Layer 2 of a small transformer language model trained on English Wikipedia (9 layers, counted from 0, width 64).
A neuron's activation on a vector x is squared ReLU(weights . x), where the dot is the dot product.

Input weights of the MLP neurons that the questions are about. A number n stands for (n - 500) times 0.0016.
n8: 681,429,564,589,563,414,495,628,366,716,501,519,741,698,172,771,451,412,395,28,353,442,258,660,359,631,395,370,665,485,613,543,412,557,596,243,357,342,464,638,530,582,643,435,712,461,360,547,140,570,304,648,462,393,676,534,540,230,581,294,351,644,688,609
n17: 430,648,562,334,682,692,455,621,586,671,774,605,635,668,313,592,417,328,392,437,247,499,521,486,354,599,569,562,279,291,476,356,454,459,295,435,331,501,260,563,304,330,281,601,887,358,575,558,337,665,868,545,548,625,412,579,354,677,598,456,446,464,439,623
n65: 474,714,490,593,475,703,544,406,364,364,700,581,743,444,136,563,486,522,377,414,434,539,468,588,641,595,567,534,592,452,335,261,280,435,376,437,394,279,509,418,370,529,409,540,416,284,565,720,557,583,430,488,659,494,607,839,542,764,559,574,501,355,388,460
n66: 394,482,446,628,377,627,327,531,450,426,304,517,468,206,299,696,376,306,540,609,240,476,545,744,502,472,797,526,555,714,813,706,359,609,630,461,314,443,399,574,601,485,140,341,514,330,401,674,487,512,736,485,559,642,523,548,375,577,716,427,572,467,475,484
n96: 461,457,422,522,388,526,373,439,300,191,492,496,383,644,588,577,396,538,458,499,345,911,709,668,525,467,369,538,383,532,541,593,409,168,255,626,340,512,462,480,334,489,646,284,654,468,700,593,541,618,441,651,469,578,432,483,761,643,469,717,381,744,471,532
n103: 501,280,660,612,573,560,692,446,241,543,719,578,463,620,635,506,866,606,533,469,753,470,756,415,630,433,550,309,593,269,456,639,160,502,541,453,455,508,373,533,120,567,468,329,564,251,807,368,239,517,234,619,417,327,522,664,582,537,640,535,375,477,419,680
n110: 354,189,510,319,665,609,344,424,330,562,720,639,588,431,499,592,447,651,434,437,519,655,634,298,488,473,558,274,593,307,357,519,349,500,256,539,508,559,637,510,452,405,609,573,529,269,495,545,523,605,561,654,569,386,450,577,404,554,560,703,428,668,493,676
n151: 412,327,557,561,581,498,571,330,450,327,336,568,189,520,439,556,536,294,443,610,471,444,542,594,516,595,553,302,517,445,238,688,379,434,433,398,535,556,366,309,349,517,496,527,538,306,680,676,668,454,500,772,573,407,425,435,657,795,594,564,287,861,270,563
n162: 548,429,853,555,369,518,654,665,292,667,394,530,702,307,474,586,638,389,454,233,629,535,380,344,376,416,403,573,518,514,628,522,538,224,281,436,399,337,168,646,647,545,582,555,617,540,404,737,478,498,678,875,515,358,496,646,357,576,426,434,354,540,734,543
n173: 347,381,605,488,488,702,470,684,317,334,544,524,554,165,366,648,434,242,472,329,291,488,463,353,256,761,568,411,643,429,594,732,557,573,448,366,422,675,616,580,523,489,419,307,454,553,559,552,362,404,467,495,425,661,538,624,690,637,507,470,604,588,764,678
n195: 566,512,427,525,310,473,519,609,593,432,432,549,444,430,540,531,450,402,546,488,370,331,540,502,512,588,626,572,529,530,649,621,478,631,284,193,211,701,518,555,430,350,353,405,900,528,445,397,353,504,650,523,366,646,373,436,308,632,508,587,679,795,672,464
n210: 181,501,816,758,611,461,380,375,652,599,556,573,494,579,283,568,622,481,393,177,728,391,533,371,494,489,558,447,518,539,474,593,508,726,681,423,526,403,209,322,361,637,491,502,554,196,830,593,267,662,369,491,574,166,264,781,421,465,543,410,405,502,564,602
n214: 384,363,703,792,247,554,316,354,465,563,505,490,673,124,533,703,655,445,502,371,677,557,399,427,225,684,678,582,828,507,569,459,502,623,645,241,383,175,287,609,320,751,463,386,596,452,508,383,404,533,508,428,455,425,548,672,663,346,734,483,388,598,390,566
n222: 183,79,367,329,503,577,356,588,518,412,640,451,623,195,411,621,472,602,519,606,519,532,505,680,500,440,612,478,757,473,348,498,225,458,638,306,406,569,536,673,423,529,516,405,413,625,660,541,541,697,796,645,523,274,383,550,491,576,782,325,517,585,314,484
n240: 388,323,680,527,593,250,365,525,458,638,634,403,369,342,533,703,703,611,393,378,535,900,410,579,469,591,383,499,403,543,515,594,472,390,741,576,321,367,355,483,566,800,662,289,458,506,526,588,485,448,620,381,381,638,528,587,481,443,545,552,565,433,740,417
n241: 98,547,675,449,515,687,596,389,451,489,386,666,670,502,595,654,454,464,501,676,393,519,635,561,577,403,368,443,491,546,726,350,214,481,365,244,322,362,394,702,489,657,344,336,598,363,800,554,420,558,621,504,493,684,154,494,548,479,670,594,579,606,733,588
n245: 464,430,468,418,799,458,525,581,244,412,522,636,313,491,538,555,509,496,613,407,481,646,530,614,620,564,477,303,420,322,550,661,536,310,250,502,344,515,353,629,182,414,433,462,389,280,555,609,515,561,618,483,613,741,632,784,637,385,764,737,379,640,274,599
n247: 423,515,444,459,403,674,425,637,425,596,447,612,542,653,524,504,631,338,517,314,574,619,460,905,476,577,461,396,376,362,697,401,475,407,420,174,424,437,528,648,474,375,551,410,542,259,525,394,731,489,494,367,457,382,611,534,694,603,521,474,654,764,440,522

Each question shows a token from some text and the vector x that enters the MLP there. A number n stands for (n - 500) times 0.0091.

";": 515,389,591,529,423,498,570,409,579,377,558,583,550,434,604,390,412,388,544,573,472,475,418,569,517,647,310,768,697,443,387,196,612,591,496,470,651,428,488,560,705,513,375,417,306,744,524,554,567,532,583,381,228,549,463,539,450,473,403,583,502,432,569,498
The neuron with the highest activation: n214

" t": 520,461,512,482,637,572,518,437,575,516,594,450,403,521,515,432,490,555,594,496,405,420,278,624,670,420,413,593,500,668,263,485,787,667,591,564,413,361,405,546,462,532,471,673,456,710,501,392,563,566,474,563,368,381,483,605,443,300,290,394,529,618,272,600
The neuron with the highest activation: n210

"el": 603,476,480,311,368,690,530,531,578,403,651,581,462,556,554,470,453,728,559,598,438,538,585,241,476,492,171,586,396,492,555,379,632,514,338,552,595,664,615,635,469,454,478,490,606,562,410,469,402,500,469,595,692,494,477,330,475,381,248,562,482,566,513,397
The three highest activations, in order: n96, n110, n195

"ire": 766,479,574,323,408,575,534,303,651,388,633,437,380,429,525,354,490,496,504,518,520,485,313,493,556,454,533,662,598,415,555,505,773,463,377,433,540,557,502,381,483,560,505,432,523,582,423,426,759,458,474,619,532,486,800,487,589,408,249,378,541,405,531,467
The neuron with the highest activation: n162

"ay": 626,492,379,442,443,527,533,411,486,376,488,420,402,552,731,392,305,561,695,607,460,484,479,537,659,491,305,652,397,420,555,471,665,320,377,472,639,657,390,692,392,505,608,499,327,553,446,453,589,431,520,609,484,681,546,496,588,337,267,445,514,494,707,518
The neuron with the highest activation: n96

" le": 656,528,569,442,442,716,701,474,441,281,581,544,455,527,429,329,552,557,371,553,427,532,346,402,436,339,577,608,676,595,529,485,727,569,463,713,505,657,417,383,568,524,642,669,566,617,309,486,533,340,523,463,476,462,423,422,576,376,356,536,463,382,308,446
The neuron with the highest activation: n162

" was": 567,552,318,395,450,448,617,598,672,483,435,606,597,526,465,326,798,354,707,490,695,484,384,365,518,649,555,753,538,470,355,397,593,436,437,628,469,490,552,343,633,374,443,527,471,536,425,466,300,457,587,590,403,412,524,471,573,310,433,600,433,493,425,599
The neuron with the highest activation: n162

"er": 462,509,213,412,564,445,616,395,491,697,620,529,462,382,424,436,405,509,782,541,539,420,437,580,407,445,460,594,603,614,359,399,644,432,396,616,673,699,670,604,363,483,588,540,484,533,307,370,475,507,588,344,472,566,741,436,519,385,379,588,481,421,473,473
The neuron with the highest activation: n245

"id": 650,549,767,430,486,428,361,251,548,467,606,477,671,453,589,230,492,454,758,564,498,382,381,443,617,477,341,611,629,502,479,569,492,393,347,658,573,670,563,520,621,377,357,503,447,529,476,573,556,548,521,433,625,500,510,429,329,462,446,420,576,312,589,486
Which neuron fires most, and how strongly? n162, at about 0.43

"y": 622,554,351,503,468,569,545,538,628,589,551,279,514,485,608,622,329,446,632,654,447,438,443,428,495,564,637,704,621,488,601,388,626,496,586,386,454,498,521,518,440,540,609,323,149,796,349,469,540,460,472,533,408,379,553,538,478,455,345,459,379,351,572,573
The three highest activations, in order: n214, n173, n222

"ing": 855,618,433,482,447,512,377,382,557,363,412,466,453,496,729,417,424,589,603,427,480,568,296,486,679,483,310,752,489,298,406,508,650,422,438,568,419,715,456,477,522,378,571,586,557,635,396,466,615,558,592,454,347,465,586,419,566,480,457,436,552,398,542,477
The two highest activations, in order: n96, n195

":": 284,585,442,289,501,559,693,446,595,396,471,574,737,568,647,388,347,548,591,538,525,510,432,400,655,523,300,620,342,506,472,386,470,637,582,500,507,533,450,573,780,408,392,550,314,618,535,460,484,347,650,381,327,613,473,412,392,494,504,573,538,633,534,470
The neuron with the highest activation: n241

" as": 631,362,501,459,431,362,496,479,447,380,393,405,468,581,642,461,451,327,691,423,657,428,526,572,596,546,387,754,548,455,510,452,647,649,469,515,633,662,670,500,664,403,367,539,569,640,659,609,329,488,379,270,426,448,464,478,592,453,337,584,568,321,389,458
The neuron with the highest activation: n195

"ld": 545,496,514,570,456,464,449,506,395,615,598,371,436,474,636,323,522,340,649,572,545,448,476,315,604,489,304,762,544,511,435,557,473,556,614,552,486,697,495,519,524,451,407,583,353,672,343,565,601,645,471,573,304,554,656,339,336,459,237,396,512,622,441,641
The neuron with the highest activation: n162

"ver": 636,471,550,413,430,527,499,372,467,487,497,337,552,486,378,467,369,416,720,562,592,484,445,691,486,549,436,632,579,551,296,672,817,345,368,536,557,577,288,553,482,519,613,376,412,680,463,484,629,444,525,483,357,620,598,482,475,474,179,557,538,525,485,509
Which neuron fires most, and how strongly? n96, at about 2.2

"if": 506,490,485,475,366,460,464,446,727,631,498,289,657,466,592,311,507,614,648,297,773,532,431,374,398,522,287,708,442,477,496,521,721,684,547,352,533,476,502,535,515,632,534,594,457,361,594,563,477,491,490,464,563,540,379,551,416,451,344,545,400,487,308,603
The three highest activations, in order: n210, n214, n162

"am": 579,559,363,492,337,554,375,352,398,436,571,473,392,538,570,368,471,680,629,737,461,299,706,456,648,655,373,392,412,429,588,302,615,506,467,585,636,681,481,568,543,553,318,514,374,435,449,644,512,669,644,372,533,504,522,599,487,598,409,526,452,329,410,473
Which neuron fires most, and how strongly? n65, at about 1.9

"pp": 476,369,493,657,528,627,400,419,665,485,489,251,548,535,603,427,427,552,661,405,594,344,463,648,676,484,304,422,428,376,535,255,604,484,411,603,609,689,390,424,673,573,526,548,453,563,301,457,519,580,542,509,541,458,469,529,484,499,282,405,664,479,465,723
The neuron with the highest activation: n247

" the": 554,478,448,510,639,506,360,564,390,385,730,535,608,430,355,337,458,683,546,624,471,405,531,627,393,500,508,756,332,475,299,627,665,430,421,651,572,698,691,570,551,434,490,556,392,703,488,601,375,449,437,487,408,371,451,464,516,467,316,381,555,392,467,482
The two highest activations, in order: n222, n173

"w": 451,610,464,559,427,469,703,528,524,491,592,341,439,607,363,346,262,522,493,660,561,403,661,464,540,410,288,595,580,642,469,469,589,470,527,385,591,636,472,556,621,488,435,681,273,567,350,511,733,553,539,622,538,431,259,449,522,412,354,501,538,496,336,629
The neuron with the highest activation: n151

" p": 705,496,636,586,496,578,605,485,569,569,355,392,637,584,314,440,463,579,634,491,298,237,409,658,426,528,372,434,502,472,631,387,734,518,532,653,526,499,419,406,543,362,425,651,454,644,523,465,367,421,422,621,493,457,531,639,424,249,337,596,594,499,465,565
Which neuron fires most, and how strongly? n8, at about 14

" H": 510,475,450,607,628,497,512,494,402,445,631,438,403,392,545,410,533,592,477,527,370,285,316,303,658,445,528,451,547,626,503,346,646,632,468,813,476,533,569,438,540,553,287,621,457,706,457,463,558,466,430,570,502,513,410,440,497,465,210,449,547,719,546,675
Which neuron fires most, and how strongly? n173, at about 0.15

"\n": 576,574,376,625,508,455,537,353,573,397,510,641,397,594,570,319,538,536,585,654,575,432,382,464,355,687,426,607,586,430,578,223,487,658,297,590,568,561,430,598,667,651,571,283,501,479,659,367,511,238,505,550,341,495,435,412,541,509,530,393,474,510,493,636
Which neuron fires most, and how strongly? n241, at about 1.3

" (": 448,462,309,580,458,447,539,530,626,278,387,375,553,479,519,375,321,328,462,497,710,427,502,647,359,721,625,381,642,571,359,361,676,574,533,784,660,530,532,615,539,541,469,416,566,544,553,617,513,483,601,606,349,434,569,543,510,355,398,402,500,431,502,377
The neuron with the highest activation: n222

" C": 514,413,454,616,658,481,533,424,508,397,472,324,512,451,432,413,497,728,528,406,402,354,479,547,580,390,455,456,381,509,485,304,582,672,498,602,500,521,740,558,532,661,477,747,570,543,316,402,592,517,492,518,457,313,440,517,537,443,170,541,545,560,755,581
The two highest activations, in order: n110, n8

"ir": 705,731,413,354,418,454,425,490,611,566,594,478,439,699,486,454,467,846,412,411,653,353,545,407,390,634,507,545,434,469,378,389,793,612,492,526,514,345,512,320,604,492,528,611,506,464,380,504,592,511,523,521,458,368,617,463,540,532,412,461,412,324,378,525
The neuron with the highest activation: n65

"r": 508,620,420,411,388,323,423,519,656,445,530,420,437,739,436,348,439,839,589,572,575,602,474,356,491,423,363,381,517,636,498,234,578,572,701,654,456,658,562,395,561,557,617,492,566,407,464,445,457,499,354,518,587,649,413,332,525,566,361,477,456,510,472,529
The neuron with the highest activation: n96

"um": 557,478,641,537,361,597,380,488,467,603,509,369,478,407,593,474,510,541,758,691,527,259,549,448,648,496,471,666,537,452,553,509,469,498,438,400,668,643,601,634,343,566,476,469,400,742,451,584,554,493,429,288,449,353,647,402,528,574,317,355,261,476,502,434
The three highest activations, in order: n222, n214, n103

" o": 645,530,556,448,356,528,649,350,566,418,464,543,671,511,511,334,606,484,438,625,467,447,427,405,298,549,616,630,547,596,490,633,639,691,535,601,381,447,639,539,504,578,543,574,479,566,376,554,444,343,424,490,576,416,555,661,481,235,380,520,476,168,301,548
The neuron with the highest activation: n214

" ": 467,461,382,583,515,558,376,473,698,377,373,644,455,628,363,543,452,626,495,443,699,324,271,549,621,615,485,516,512,543,459,511,609,632,596,540,481,512,604,602,572,564,456,302,396,748,352,444,501,348,571,672,529,545,598,432,360,288,377,497,646,359,381,468
The neuron with the highest activation: n8

"ar": 608,771,338,482,537,445,339,434,565,588,604,298,431,463,375,387,375,626,548,416,440,472,622,359,470,654,408,509,446,536,609,453,826,636,736,556,420,425,467,501,528,447,486,621,587,534,499,595,427,599,514,390,540,533,577,548,444,385,298,597,498,278,507,398
The three highest activations, in order: n17, n210, n240

"her": 520,414,349,468,541,475,393,357,500,573,507,346,490,509,315,489,401,545,616,472,524,474,420,561,531,467,372,851,536,603,325,487,737,376,512,643,507,539,572,641,334,483,601,460,473,585,415,686,575,522,378,357,471,640,635,436,560,592,199,533,457,514,651,487
Which neuron fires most, and how strongly? n96, at about 3.1